Layer 4 of a small transformer language model trained on English Wikipedia (11 layers, counted from 0, width 96).
A neuron's activation on a vector x is squared ReLU(weights . x), where the dot is the dot product.
The model reads these tokens: " No." " " "2" " South" " D" "ak" "ota" " State" "*" " |  |" " D" "ana" " J." " D" "y" "k" "house" " Stadium" ";" " Brook" "ings" ", S" "D" "; |" " ESP" "N"

The vector x that enters this layer's MLP at each token. A number n stands for n times 0.035.
0 " No.": -25 35 7 10 -47 -12 12 -7 9 26 -3 -2 40 -29 -1 -32 1 -39 -44 -2 19 13 23 -3 17 8 -20 -8 1 29 8 -44 -10 -37 8 13 49 -43 10 -32 21 -52 -24 16 51 -2 -15 16 -9 -63 -32 -36 7 -31 -6 -10 -4 -16 41 -30 -58 -11 -4 -37 42 -15 -41 -6 28 32 54 7 7 -50 25 55 -48 9 16 36 -54 38 19 17 -13 9 -34 -25 19 35 22 -47 40 -3 -16 -10
1 " ": -5 33 30 7 -31 -5 29 -8 -20 38 5 4 10 -36 6 1 -7 5 -14 3 -22 -28 17 7 47 23 -31 34 -3 32 18 -33 -21 -19 -21 4 62 -61 33 -52 -22 -54 -7 30 24 9 -35 8 24 -33 -9 -11 35 -17 7 -23 32 -25 36 0 -53 2 -18 -41 17 -18 -58 16 43 13 77 20 13 -39 22 23 -41 -4 0 32 -37 33 4 21 15 -21 -37 -46 17 46 -4 -13 38 -27 16 -38
2 "2": 5 32 28 4 -20 -22 9 13 3 36 -10 -11 -3 -29 35 9 30 -23 6 9 -15 -11 32 41 34 45 -2 64 2 23 12 -14 -35 -23 -28 35 42 -81 31 -33 2 -31 -27 21 22 -13 -59 8 -5 -33 -21 -21 39 -9 0 -36 29 -37 72 4 -42 5 -29 -19 23 -21 -37 0 43 29 51 21 20 -27 32 23 -20 -20 6 53 -13 6 2 44 8 -13 -44 -16 27 20 -22 -3 40 -21 22 -11
3 " South": -25 12 38 23 -29 -14 32 -12 4 8 -36 -15 -28 -48 17 -25 12 5 -35 -20 -11 -20 39 17 4 21 27 13 24 -7 32 -10 -21 -26 -5 -31 49 -48 27 -61 -1 -37 -68 -1 0 -31 -53 -28 5 -48 -8 -16 8 -9 7 -50 -29 -24 31 -6 -25 20 -12 -21 48 -32 -12 -18 27 11 28 -4 -14 -63 22 34 -15 -20 43 61 -35 24 1 52 -4 -21 -15 -38 6 38 8 17 -2 -57 2 -10
4 " D": -40 22 3 11 -23 11 17 -18 -15 11 -8 12 -2 -81 -20 -17 -24 -35 4 -8 -4 -38 51 18 15 29 14 -4 18 16 -8 1 -33 2 -24 5 56 -71 20 2 -10 -43 -73 39 29 -19 -25 -1 22 -61 -13 -15 5 -18 6 6 2 -17 7 28 -46 -12 -4 -34 32 -8 -7 -22 24 16 75 -2 2 -33 48 -32 -19 -11 33 26 -67 27 12 39 -5 -30 -11 -46 3 36 -1 22 19 -20 6 -33
5 "ak": 10 -11 16 34 -16 -12 11 -31 6 14 -26 4 40 -55 -3 19 15 3 -6 5 6 -23 33 22 -11 13 -2 -10 19 7 29 -52 -12 -15 -15 13 36 -58 -11 -55 -7 -41 -72 12 1 -53 -12 13 26 -8 -13 -30 40 -22 13 5 23 -30 19 3 -45 14 26 -4 74 -8 -15 -7 1 16 57 -4 3 -34 34 -42 18 20 -22 57 -34 20 24 30 6 -21 -16 -11 47 73 3 19 -4 -33 64 -11
6 "ota": -7 9 28 0 -70 2 25 5 -12 28 -19 4 18 -37 14 -7 19 -22 7 -5 -7 -23 36 9 18 34 -4 38 16 16 26 -23 -11 12 -29 -32 43 -62 32 -30 -39 -36 -47 8 31 -15 -42 46 -22 -40 -10 -24 13 -28 21 -64 2 -27 46 3 -46 42 -21 -9 39 -8 -20 -23 22 -4 35 -5 -4 -14 19 6 -35 -57 13 28 -42 23 17 30 17 -12 -31 -22 18 59 -11 9 21 -63 34 -23
7 " State": -26 10 24 -1 -56 4 9 0 -8 19 -19 26 23 -40 -22 -26 12 -20 8 -3 -41 -44 47 31 12 15 4 19 19 13 32 -18 -12 17 -22 -12 53 -72 22 -29 -21 -38 -44 17 7 -21 -32 28 -12 -36 -31 -36 19 -20 4 -53 -15 -33 61 18 -36 21 -44 -15 60 5 -13 -15 34 19 39 4 -30 -9 19 29 -30 -31 19 48 -35 24 4 41 -7 -29 -39 -31 -30 34 12 -13 6 -48 -3 -22
8 "*": -17 25 22 37 -49 7 0 -11 0 58 -13 -6 23 -22 -2 6 -20 -16 10 -2 -50 -18 63 18 13 14 -36 -7 6 37 20 -11 25 -3 -16 -5 45 -73 0 -3 14 -35 -28 -7 28 10 -42 5 -29 -69 -9 -16 37 -15 -11 -23 -10 -26 58 4 -83 17 -21 -1 43 10 -14 -30 17 -10 33 -31 -5 -36 9 24 -17 -9 5 47 -14 3 1 36 9 -30 -46 -31 13 68 -6 -39 27 -9 -13 -28
9 " |  |": -57 6 -3 15 -28 7 16 -3 13 22 -27 -24 -29 -42 15 -12 12 -32 -15 30 -7 -19 22 36 10 29 -39 38 -33 -22 32 -32 9 3 -18 23 49 -62 18 -47 -36 -26 -1 3 -7 -4 -33 8 -31 -29 -15 4 -14 -39 -20 -42 33 -33 42 23 -74 34 -9 -28 5 4 -28 0 29 6 64 10 25 -27 23 53 -37 4 26 45 -39 49 3 19 30 -33 -35 -7 -3 44 17 -5 13 -42 -3 0
10 " D": -39 36 -1 15 -21 11 25 -17 -10 9 -16 0 -2 -71 -20 -16 -17 -39 -16 -2 -1 -29 53 28 17 25 -1 11 4 16 -11 1 -42 -14 -13 28 52 -63 30 -6 -14 -37 -50 37 13 -16 -42 -7 34 -66 -3 -23 -1 -14 -6 7 2 -8 23 28 -48 -4 -3 -29 26 -2 -20 -21 42 30 70 0 22 -43 45 -22 -32 6 36 49 -58 30 9 39 -18 -24 -26 -21 -16 34 -1 27 13 -17 4 -41
11 "ana": 26 -4 21 32 -51 -15 21 -23 13 29 -21 -4 56 -57 -12 -21 38 8 -10 -8 13 -29 42 33 3 44 2 20 21 22 51 -17 -26 -15 -19 2 40 -59 27 -48 -36 -56 -50 19 23 -11 -30 44 11 -26 2 -14 16 -14 26 -30 29 -34 36 11 -49 14 8 0 69 -26 -7 -26 18 20 47 -1 4 -19 34 -17 -15 -32 -7 36 -30 34 16 23 -2 1 -20 -19 2 30 2 14 9 -41 41 -34
12 " J.": -17 38 31 10 -56 10 27 -8 12 18 -4 20 34 -38 1 -15 13 -29 -2 16 0 -5 41 3 38 14 15 32 4 10 56 11 -15 4 -30 -19 35 -72 27 -17 -11 -27 -23 25 12 -15 4 28 -24 -54 -14 -7 32 -8 1 -11 34 -20 56 5 -64 3 -22 1 78 -24 15 1 34 19 60 19 -27 -21 21 19 -15 4 24 41 -23 -17 -12 22 8 -16 -35 -46 11 53 13 -6 70 -33 0 -38
13 " D": -35 25 12 2 -25 12 33 -10 -16 5 -4 -6 7 -73 -26 -3 -14 -29 -3 -8 -10 -34 58 20 5 15 8 24 -3 7 4 -1 -35 2 -16 15 40 -79 19 4 -22 -48 -70 40 23 -23 -30 -12 17 -64 -1 -27 17 -9 11 4 5 -14 14 14 -43 -13 -3 -28 31 -11 -25 -3 37 26 68 8 12 -45 50 -34 -33 -1 32 42 -54 37 4 41 -8 -26 -27 -29 -4 39 8 21 19 -13 5 -39
14 "y": 33 1 37 32 -17 -24 19 -3 25 10 -16 -4 29 -53 48 20 16 10 7 7 -6 -16 6 13 -19 3 -23 21 29 23 38 -24 -5 15 -23 8 47 -63 -9 -39 8 -26 -49 -1 9 -9 -17 13 37 -11 -10 -19 29 17 -2 -6 3 -38 18 8 -67 15 22 11 56 -39 5 -12 21 4 85 27 -10 -43 39 -37 0 24 -16 44 -31 38 -15 50 -1 -36 -32 -10 13 69 -6 23 46 -21 34 -17
15 "k": 15 7 36 27 -26 1 -7 -11 -6 17 -11 5 9 -35 -6 17 9 -21 -23 24 5 -10 34 40 -1 22 -5 32 21 -10 21 -47 -17 22 -30 -18 32 -88 9 -39 -24 -51 -55 40 23 -38 -24 1 -7 -5 -8 4 28 20 3 5 -8 -66 28 5 -54 5 -8 -25 50 -17 -12 8 31 17 47 5 -12 -55 36 -49 -23 -8 11 78 -40 12 24 13 -25 -22 -52 5 13 34 4 12 23 -23 35 -21
16 "house": -16 7 12 19 -53 3 14 4 13 31 -19 -6 21 -23 3 15 26 -34 -7 -21 -35 -6 52 3 11 9 -24 34 23 -6 12 -56 -10 25 -42 -32 54 -71 3 -42 9 -43 -25 23 20 -58 -34 30 -31 -18 -15 -9 45 -14 6 -52 2 -46 37 2 -46 47 -19 -15 56 -21 -9 -5 46 4 52 -6 -19 -25 5 1 -28 -40 4 40 -23 22 15 28 -12 -9 -25 -17 0 59 6 -4 10 -43 13 -13
17 " Stadium": -51 41 26 34 -22 -19 8 -12 0 30 14 -17 -2 -24 9 2 12 -23 5 -4 -13 -15 52 30 12 15 -26 -18 2 6 9 -12 -2 24 -26 -6 53 -65 44 -43 -13 -43 -29 15 4 -28 -62 10 -2 -54 -8 -7 54 -8 -12 -39 -1 -33 56 3 -40 30 -36 -5 64 -7 -42 -31 27 8 53 -32 -23 -40 -2 29 -48 -23 32 32 -35 38 24 -10 12 -31 -18 -26 -10 26 3 -33 16 -16 8 -6
18 ";": -50 20 -5 -22 -68 20 -9 9 33 3 -36 -3 -9 -49 -23 -3 -11 -46 -43 23 -18 -30 16 37 15 31 -26 16 13 14 29 -18 1 15 -36 25 63 -42 17 -16 -15 -52 -27 4 -15 1 -73 15 -6 -27 -18 4 19 -49 -1 -16 43 -14 39 3 -56 14 16 -14 27 7 -21 -22 14 -1 43 12 25 -38 8 42 -17 16 23 38 -18 -11 28 29 15 -20 -49 -22 7 78 14 12 21 -30 -13 -13
19 " Brook": -39 -6 20 27 -25 -10 49 3 12 -7 -17 -6 8 -54 -3 20 21 -23 -1 10 -13 7 24 29 13 -6 -2 7 14 9 50 -13 -24 -17 -17 -6 37 -95 17 -76 4 -42 -64 11 7 -43 -8 22 10 -37 -18 -25 56 -12 -14 -6 21 -36 50 23 -32 24 -15 -18 69 9 -17 -11 21 14 -1 -34 -34 -40 37 15 -18 22 0 35 -12 50 4 36 -8 -28 -18 -35 11 38 4 17 36 -17 -10 -24
20 "ings": -8 33 19 12 -45 18 13 13 -12 28 -11 -15 11 -54 3 0 27 -26 -5 -40 1 -23 22 22 -1 53 -15 34 9 37 22 -33 -35 6 -62 -13 39 -83 -3 -24 -1 -50 -29 21 7 -12 -48 19 -13 -50 -18 -28 36 -12 8 -45 1 -25 19 -14 -56 23 -13 -22 34 -30 -11 11 13 30 46 -20 0 -25 17 -2 -13 -25 -8 38 0 33 24 50 2 -27 -45 -47 -14 61 -11 -6 18 -39 3 1
21 ", S": -60 31 35 6 -20 2 26 -9 -7 -9 -30 6 18 -84 3 -8 -11 -42 -24 -11 18 22 26 -4 8 32 -32 33 12 20 27 -15 -17 -9 -2 -8 71 -42 23 -12 -20 -31 -57 15 11 -14 -59 13 4 -24 -13 -25 11 -49 2 31 10 -10 37 2 -47 14 -26 -19 5 -4 -28 4 55 22 71 -10 -15 -43 -9 -25 -35 -8 2 72 -43 7 0 47 38 -1 -23 -17 4 24 1 5 5 -24 -18 -26
22 "D": 1 28 3 14 -39 -5 25 -6 -16 15 -29 -18 51 -62 -30 -9 21 -21 12 -2 19 -27 40 22 -2 2 0 27 0 -5 -4 -1 -26 -25 -42 40 56 -81 29 -10 15 -39 -60 33 45 -4 -30 23 0 -59 -4 -10 29 -14 -8 -26 22 -37 28 14 -34 12 -21 -34 7 -34 -8 -30 35 4 42 7 17 -24 27 -32 -4 15 8 45 -11 34 21 40 -8 1 -26 -49 19 42 10 -2 56 -31 27 -33
23 "; |": -42 18 0 -27 -39 33 20 0 15 -6 -46 -29 -5 -52 6 -2 15 -54 -28 27 7 -14 31 35 13 -1 -13 46 -24 9 19 -12 14 -27 -44 27 44 -77 16 -33 -53 -33 -28 3 2 8 -51 26 -2 -43 0 -8 -17 -34 -3 -32 41 -50 -2 17 -64 6 2 6 11 -6 -15 -4 23 -4 69 -2 8 -36 28 47 -11 26 11 47 -8 24 12 24 27 -19 -27 -42 -12 17 6 -21 22 -44 -12 -14
24 " ESP": -20 41 53 -12 -34 -2 32 7 -27 8 -20 -27 17 -25 -17 -51 -3 -34 -12 -8 -9 -28 60 41 22 14 -13 3 4 38 45 19 25 -24 -17 3 56 -71 29 9 -21 -22 -36 8 23 -8 -35 14 -3 -46 18 -5 42 -17 13 -18 14 -25 36 12 -22 37 -20 -16 48 -12 -24 -38 33 -3 42 -14 -11 -48 48 20 -39 6 15 34 -14 20 -5 47 30 -39 -1 -39 -17 39 15 6 53 -14 8 -32
25 "N": -5 20 47 -10 -38 -6 26 -15 -8 5 -31 15 33 -50 -14 5 6 -23 -19 -24 -19 -44 23 50 4 21 16 43 -8 -20 40 -39 20 -30 -21 20 20 -62 10 -23 6 -15 -30 0 28 -2 -27 20 -36 -30 -19 -12 18 6 1 -36 40 -21 39 15 -43 37 -12 8 29 -30 -21 -46 15 20 50 2 -5 -57 52 -20 -22 32 -7 41 -33 27 -6 63 3 -14 8 -51 7 61 10 -26 10 -29 -2 -49

Each question shows the input weights of one neuron of the MLP. A number n stands for n times 0.018.

n63: -13 4 -12 -13 0 26 -11 33 8 -5 -27 33 5 37 2 14 1 -41 -2 -9 -19 7 -32 -10 -8 13 4 -23 33 10 19 -17 9 -18 1 31 -13 9 3 19 7 31 10 -1 -8 -15 -9 -5 12 -28 13 -9 -27 12 2 -24 -8 3 2 -33 1 -2 -40 2 2 -7 -12 -22 0 -5 3 -15 -7 -28 2 -7 -22 11 -45 -18 -12 10 -22 4 -24 -42 13 1 -23 -4 3 -10 12 19 -9 0
On which three tokens does it fire most, strongest first? 25 "N", 0 " No.", 24 " ESP"

n181: 30 -17 -2 -11 17 -14 -9 -12 -5 -36 -1 15 2 17 6 17 19 15 22 6 -15 0 -30 4 28 13 22 12 1 -3 22 -1 21 -7 5 29 -16 -5 5 25 7 2 35 -19 -25 -17 7 31 -18 -30 12 -19 6 1 10 -23 -4 2 -25 -29 -11 3 -24 -2 33 -6 -7 -6 14 29 -36 -5 6 14 -5 -18 8 -19 -13 25 -3 -1 13 -13 2 -54 -14 -31 -43 -26 -31 -9 -14 24 -20 -9
It fires most on token 7 " State"

n139: 17 -17 -5 -23 7 -19 -16 -24 -28 2 22 32 -28 -61 -12 2 19 6 15 15 -27 -13 8 -18 13 -5 -15 -2 -2 -1 8 5 6 22 -4 -25 7 -5 -15 14 -5 49 -23 4 14 18 9 7 1 -19 -12 5 -37 -31 -1 -13 -14 18 -9 -23 -13 17 7 16 -38 6 49 17 2 -7 -9 -13 18 20 48 -12 29 -5 -12 -15 4 11 -39 18 -27 1 12 29 0 -2 9 9 8 11 39 41
It fires most on token 4 " D"

n11: -4 8 27 -13 -29 -43 -3 13 -17 -17 8 -20 16 -3 -5 35 15 0 -38 8 -6 -37 -11 14 -24 10 -10 12 -10 4 -38 7 -28 35 0 -2 -28 2 -39 7 -28 24 24 13 -9 10 -8 -31 30 -2 -3 -19 -5 1 6 -20 -10 -31 4 -26 -1 7 -8 25 8 10 -25 40 15 6 -8 14 -23 12 0 -43 -15 -14 -6 -1 15 26 -25 14 -13 42 -1 23 -9 7 8 -14 24 12 -41 31
On which three tokens does it fire most, strongest first? 20 "ings", 15 "k", 14 "y"

n35: 9 -5 -6 1 76 -23 -26 16 -12 -17 10 27 26 -14 -1 -7 -1 -2 9 21 -21 -46 1 15 -37 2 -1 2 -5 3 9 -10 40 0 -13 -18 -3 5 6 4 -22 -4 9 27 -3 22 28 -17 27 -10 -11 10 -25 7 -19 -23 22 -12 -22 34 -1 10 -7 31 1 -46 2 -17 0 17 -27 21 6 -11 7 -3 44 -13 -29 1 -8 50 28 -26 3 5 5 -11 -12 -20 6 7 5 -2 1 -25
On which token does it fire most, and how strongly? 25 "N", at about 1.9

n162: -66 -5 -15 22 31 16 -2 -24 -3 2 16 7 18 -25 -10 -13 -1 16 18 -1 5 -29 -17 -1 17 38 -4 18 17 25 -41 0 -12 10 4 -52 13 13 -12 18 -2 -6 0 -17 14 7 15 -8 -8 -21 10 -1 -23 -17 43 -5 -14 0 6 -9 -4 10 22 -3 -42 -12 21 -35 0 2 -24 -15 -35 8 29 12 37 -21 11 -22 4 -11 -44 -4 25 25 -20 39 5 12 -29 6 18 -15 -6 7
It fires most on token 4 " D"

n94: 45 16 2 -15 -21 16 -21 -4 -3 -19 18 3 13 3 -15 6 12 7 -17 8 14 7 8 11 -35 -15 -44 12 -11 0 5 -17 20 25 -35 -31 -37 -7 10 2 16 -24 9 39 -17 -5 14 1 20 14 -12 -5 -8 13 -2 7 -27 19 -30 21 -19 4 -17 11 0 -20 2 20 -5 -3 -9 0 0 -19 -19 0 -14 -25 -2 7 -7 -3 -6 -9 20 34 3 18 26 7 -18 -16 -14 -39 -15 13
On which three tokens does it fire most, strongest first? 15 "k", 16 "house", 20 "ings"

n13: 27 61 13 -10 28 -12 18 -18 35 -17 -4 -10 19 -5 3 9 12 10 -15 7 -50 -1 -17 -2 16 -37 15 -13 4 -25 16 8 14 7 44 43 -4 34 -15 -12 7 4 48 -7 13 11 -8 -17 -30 23 10 3 12 -15 -19 -23 -15 -17 13 -35 2 -15 -28 33 7 -21 5 -15 8 -20 -20 7 -11 -2 16 -29 -1 28 -52 5 -32 23 -46 42 -15 -24 14 18 38 16 -2 3 -19 7 -12 -25
On which two tokens does it fire most, strongest first? 25 "N", 14 "y"

n189: 1 24 -20 -22 -4 30 -27 -26 2 10 2 10 4 2 -7 -8 -9 -4 0 -22 -1 -2 -48 -17 -16 11 -8 -2 0 -25 2 -6 -9 -9 11 21 -3 0 -20 36 -16 -12 -13 32 -6 8 1 5 3 27 -13 -7 24 -15 1 16 23 -13 -33 -33 -2 -13 7 -34 27 20 1 -11 -15 -7 6 44 -2 28 -18 14 -17 -17 4 -21 -34 -2 -13 -2 -12 -14 -22 -1 -3 -34 10 14 -11 12 -16 -15
On which three tokens does it fire most, strongest first? 18 ";", 4 " D", 0 " No."

n78: 20 36 24 20 -11 -28 0 12 25 18 -8 13 8 -11 -15 -4 6 36 -4 26 8 -5 22 -17 -1 -7 -6 -24 -12 11 6 17 10 13 17 -21 -14 18 -4 17 -12 11 -7 3 12 -8 6 -4 47 10 27 -12 -30 -11 -6 -20 -10 -13 21 -34 30 -13 -10 2 8 -33 -5 -34 -27 -23 23 52 -10 33 6 5 14 9 0 17 2 0 11 -26 -9 21 1 2 18 -6 -22 -21 -23 -43 -28 4
On which token does it fire most, and how strongly? 11 "ana", at about 2

n71: -16 -29 -8 -11 10 0 -13 15 -24 -25 5 0 0 -25 -1 -29 17 78 -15 15 -6 -13 14 -7 -9 -4 25 0 -24 8 -17 18 -30 -9 18 7 15 19 -6 15 -15 1 18 -9 -9 8 28 -36 19 11 26 -23 -21 7 -9 -19 -34 -12 -11 -2 -5 -12 1 -16 20 -12 -14 -3 -11 -8 6 14 25 -15 -5 -18 -3 -29 10 23 42 -13 30 1 -2 -5 6 3 2 -6 5 20 -3 -21 23 25
It fires most on token 3 " South"

n5: 7 -6 -17 11 -5 -9 7 20 -1 -14 -19 -13 32 -8 35 -24 12 6 42 4 -20 -35 -1 5 -20 -11 -10 1 -10 -16 25 42 24 -30 -11 22 -13 26 31 34 -7 -12 14 14 -45 -5 11 -20 9 -6 -39 -11 5 12 19 15 -4 -12 -2 10 -16 3 5 4 -7 -7 -17 7 -51 36 15 -31 0 -1 19 -13 19 -12 20 2 -25 23 4 -7 13 30 -2 6 0 -8 -6 -12 -34 32 2 -30
On which three tokens does it fire most, strongest first? 11 "ana", 13 " D", 25 "N"

n187: 43 -4 -4 -18 7 10 2 -8 -1 -10 23 -6 16 -7 9 17 29 -1 -17 16 -9 4 -15 40 -9 -9 18 -15 2 5 -36 16 5 36 -6 5 -39 -28 -6 -2 14 24 20 16 9 13 11 -24 13 18 12 13 -2 7 -20 -27 -5 23 32 0 -19 -9 -6 -10 16 -11 -12 -20 7 -8 -19 11 -1 -36 8 -34 10 15 -15 14 12 -2 25 43 -5 1 -3 -1 9 -9 -18 0 5 18 22 -8
On which token does it fire most, and how strongly? 14 "y", at about 15

n7: -37 19 -42 -24 9 18 -20 25 -28 5 21 19 -14 -1 -11 -13 -16 -27 16 3 12 0 -8 -14 17 34 17 11 -13 46 8 -17 -12 13 4 -38 15 -20 18 9 22 -18 9 20 3 17 2 -9 2 13 -1 -19 3 -7 -10 5 -25 -7 -29 0 -19 -5 -6 -9 4 -13 1 -4 -24 19 -9 10 7 25 13 -17 3 5 17 -8 26 -11 -25 -11 13 -15 -10 6 16 5 13 -17 -20 -4 -15 27
On which two tokens does it fire most, strongest first? 20 "ings", 4 " D"

n105: 21 19 -18 -45 23 -8 -32 39 14 -12 24 2 25 -2 -13 -10 9 -12 4 6 -31 35 5 -38 -7 -22 35 -6 0 30 -14 32 -13 10 39 4 -20 -16 2 7 -15 26 -1 13 -20 -28 -9 1 35 17 -13 -22 5 30 -13 -4 8 -19 13 -10 9 19 40 -39 -29 -44 -3 21 5 -5 11 22 -2 -6 -4 -15 -14 12 21 33 26 -11 5 -9 -8 55 -51 11 -3 -9 -1 -44 5 -2 33 34
It fires most on token 2 "2"

n30: -11 -3 -11 -11 8 4 2 31 6 1 13 1 24 -26 24 -15 -14 8 -2 31 -11 6 14 -8 16 -33 10 -29 9 -4 -10 -20 -26 -20 9 16 -6 -14 -19 -11 -10 21 10 11 34 0 21 -12 42 5 53 9 -2 15 18 -24 -8 -9 -11 10 -12 -48 4 32 0 13 -4 5 -5 -27 -4 16 -3 20 15 7 18 2 -29 38 40 6 26 5 39 15 -4 54 -3 -19 1 -23 4 -19 -11 -28
On which token does it fire most, and how strongly? 23 "; |", at about 1.5

n32: 10 0 -18 22 -6 -17 18 -5 -23 20 -4 27 -14 7 -24 18 6 -13 -6 18 -23 -9 1 -3 1 -8 15 10 20 55 6 -42 20 -7 20 -36 -17 22 17 -7 -10 -10 21 -30 -19 -7 8 -30 -19 -7 27 -34 22 10 -35 9 0 -23 -19 28 4 -9 20 14 9 3 7 -39 -40 10 17 -21 3 29 39 40 15 2 -51 -16 4 -17 -11 28 9 -11 -22 17 -24 -31 -15 -27 -19 -13 -35 20
On which token does it fire most, and how strongly? 8 "*", at about 3.8

n49: -21 43 -16 -3 19 -10 9 -15 17 -5 -16 8 11 -11 -18 -2 -28 6 -27 9 14 26 9 -42 35 21 -24 9 7 11 26 0 -23 10 -6 13 -3 3 -10 63 5 13 10 -39 2 7 -10 -2 1 7 -12 1 -8 36 -21 7 -16 -1 -14 -22 -5 14 -23 17 -39 -5 -22 32 -18 23 20 5 -65 -21 -15 2 -3 15 3 -5 18 -8 -3 -12 22 0 12 5 -15 5 0 24 -17 32 16 3
On which token does it fire most, and how strongly? 21 ", S", at about 12

n179: 3 45 -41 1 9 9 -8 -10 -3 -7 -23 17 8 12 -34 -12 -24 25 13 -12 8 15 18 4 9 8 3 -11 -24 43 -28 28 -14 -2 21 24 -21 16 2 1 0 -24 3 21 -4 7 -16 -2 16 -19 -17 -15 -32 10 7 -16 17 -15 2 -9 -40 -16 -1 -23 -14 -2 -19 -5 -19 12 4 -6 25 4 -16 -40 28 6 -6 9 7 2 -28 -10 -11 -23 0 1 -11 -25 -14 18 -16 13 0 -1
It fires most on token 10 " D"

n114: 20 29 -13 14 -14 12 31 39 -21 17 6 -12 33 21 18 -25 -6 -9 -13 -16 -4 8 -8 9 14 -33 -8 7 -10 5 10 23 -2 -10 -7 -18 31 -8 20 12 -16 54 7 -11 -24 1 -3 -10 36 25 15 -8 -29 25 -12 -11 15 6 -9 -12 2 -9 -13 -14 -4 3 17 6 13 19 2 -9 32 -21 12 -1 14 6 13 2 -28 -1 10 -16 -17 30 21 26 -7 20 -2 -26 11 26 -13 4
It fires most on token 24 " ESP"

n127: -5 12 10 8 -15 -12 25 -1 16 -15 -1 16 -38 22 75 13 21 -2 48 11 16 28 -32 31 6 8 13 1 -32 -25 -2 14 -9 -2 14 41 26 40 6 28 -2 12 17 18 15 -17 14 -9 6 -29 23 6 -34 5 -1 -25 -15 14 -19 -26 -23 -4 -19 -22 29 19 16 20 -4 -5 -9 -12 13 -20 -38 -1 38 7 3 24 -9 5 -11 18 -19 36 -25 23 -24 -4 1 -4 18 -1 22 -18
It fires most on token 2 "2"

n110: 21 -22 24 7 16 -25 10 4 -37 -24 26 -23 18 -4 -33 -4 -7 0 -6 12 11 -16 -17 32 -14 -5 6 8 10 17 2 17 -11 -5 -3 32 -42 -1 15 -12 15 -19 7 -24 -1 2 -5 -4 9 -20 5 6 -54 -22 2 -3 -21 -1 -18 -35 24 -13 12 -28 12 5 -7 16 -8 30 -5 16 -11 -27 -5 -11 1 -2 -24 -11 6 27 9 -39 -12 2 12 -5 -20 3 0 14 17 10 10 -16
It fires most on token 11 "ana"

n47: 14 -10 -11 1 16 25 -24 5 8 11 -5 3 -7 18 -21 9 7 -8 14 45 3 -13 43 -18 0 -12 -9 14 9 -18 -9 -50 -23 -9 37 7 -5 -16 -12 -20 -6 17 -42 4 8 17 2 -5 21 0 -13 15 -25 41 -4 2 11 -21 -8 -20 37 15 11 16 0 13 7 12 -8 -9 10 -8 -49 -5 8 19 1 -1 -1 -26 8 35 -22 21 -11 -7 -15 72 9 -27 25 30 7 -12 -26 8
On which two tokens does it fire most, strongest first? 15 "k", 19 " Brook"

n185: -4 9 -26 -5 24 -6 39 -4 -17 -14 31 7 -7 -2 6 29 -27 -36 -25 -11 -18 -13 1 -3 -41 37 1 8 -44 18 4 7 8 -43 -25 7 -1 1 5 -12 13 -23 26 1 19 9 6 -21 20 21 3 28 -28 58 -1 -28 36 4 -12 -44 -16 -47 20 2 10 -15 -8 -21 15 3 21 21 0 -9 28 3 2 3 -22 8 8 -30 -7 -17 -9 -2 15 26 -23 -18 14 38 -24 10 3 9
On which three tokens does it fire most, strongest first? 10 " D", 23 "; |", 13 " D"

n98: 22 15 -9 4 47 4 -8 16 -6 -34 -12 -19 -4 -15 -6 7 -5 0 -21 10 15 -3 -19 12 31 31 18 -24 -7 25 -5 5 -1 14 1 -10 15 17 -35 -5 -14 3 -3 26 17 0 -7 -20 9 56 -10 -6 11 -32 1 -3 -15 1 23 -11 -3 9 7 -3 2 7 -13 -18 4 -3 -1 -9 -28 -4 -20 -27 19 14 -9 -24 -13 -17 44 6 24 36 3 -27 22 22 -23 26 8 8 -24 -4
On which three tokens does it fire most, strongest first? 21 ", S", 5 "ak", 18 ";"

n9: -40 16 -21 -22 -5 10 -13 19 -17 -10 4 6 12 20 12 1 3 -16 13 9 -1 -26 12 -3 16 13 -6 -19 -20 -15 34 19 29 1 -4 12 -2 -4 -25 -12 -14 10 5 -6 26 -3 21 29 -3 11 -24 32 -22 7 5 2 11 15 -10 -56 -14 -6 -14 -57 14 -4 -6 9 -25 5 -7 -10 19 -17 -4 12 5 20 -10 5 -2 8 26 -20 11 16 -28 -4 14 9 -10 -23 -22 -1 -40 11
On which three tokens does it fire most, strongest first? 0 " No.", 9 " |  |", 18 ";"

n113: -25 -11 -4 21 -12 16 -5 11 -12 -19 16 -16 -13 -24 25 -19 -15 17 21 -21 -2 -4 7 15 -18 6 12 14 3 67 -36 -39 -16 -2 2 9 4 20 8 31 5 -17 52 -14 -15 -13 10 -21 -6 -11 5 11 -30 -51 -11 -52 7 -19 -18 -21 -38 -6 11 26 -17 -4 20 -13 -11 12 -13 -4 9 13 -8 -27 59 31 7 -31 14 -13 -4 -20 16 0 19 28 -13 68 21 -20 -4 -5 34 20
It fires most on token 20 "ings"

n89: -15 4 -21 -18 -23 -11 42 5 -23 -17 -8 29 5 37 4 12 -39 33 3 2 30 -14 5 -10 -1 3 -26 15 -31 19 -4 -16 -17 -2 -7 2 14 -4 14 -13 -14 -19 24 11 4 12 24 -11 4 2 -57 22 -56 22 20 11 13 -11 3 -25 -18 -20 -20 -20 8 19 -18 -13 2 19 -9 -23 -12 33 -2 4 -19 2 -14 9 38 11 0 -15 -4 4 24 -30 -7 10 2 5 -33 12 -5 -12
On which two tokens does it fire most, strongest first? 1 " ", 0 " No."

n77: 10 -1 -1 -24 -15 -15 -9 -5 -13 -13 15 -7 1 -9 -4 -2 24 9 10 -13 -32 12 -5 -16 32 37 -26 15 -5 -12 21 -15 -14 -3 -19 45 17 2 -3 39 12 -15 12 3 17 -17 -25 14 14 6 6 10 6 28 -27 49 -4 -6 -23 -20 -2 -6 47 -10 -38 7 2 -15 -29 5 -3 -7 -12 -9 -26 19 25 36 20 -29 17 4 32 2 14 10 30 12 -36 10 24 -15 3 -8 1 17
On which token does it fire most, and how strongly? 18 ";", at about 1.2

n109: 2 -25 -16 14 -10 -7 -12 -7 -23 -11 -2 -6 16 3 20 34 -1 1 17 11 -9 3 18 -1 -19 -41 -27 43 13 -4 -46 2 -29 -15 -4 -5 -1 5 -6 21 -23 8 6 21 -23 6 35 -20 18 -3 38 15 31 19 -6 -49 -5 -6 -12 7 -3 4 37 7 -5 13 4 -15 7 -2 -4 23 5 13 -3 21 30 -4 14 2 -6 11 -15 10 -11 -16 15 48 5 -9 -32 28 1 -8 14 -3
On which token does it fire most, and how strongly? 14 "y", at about 1.2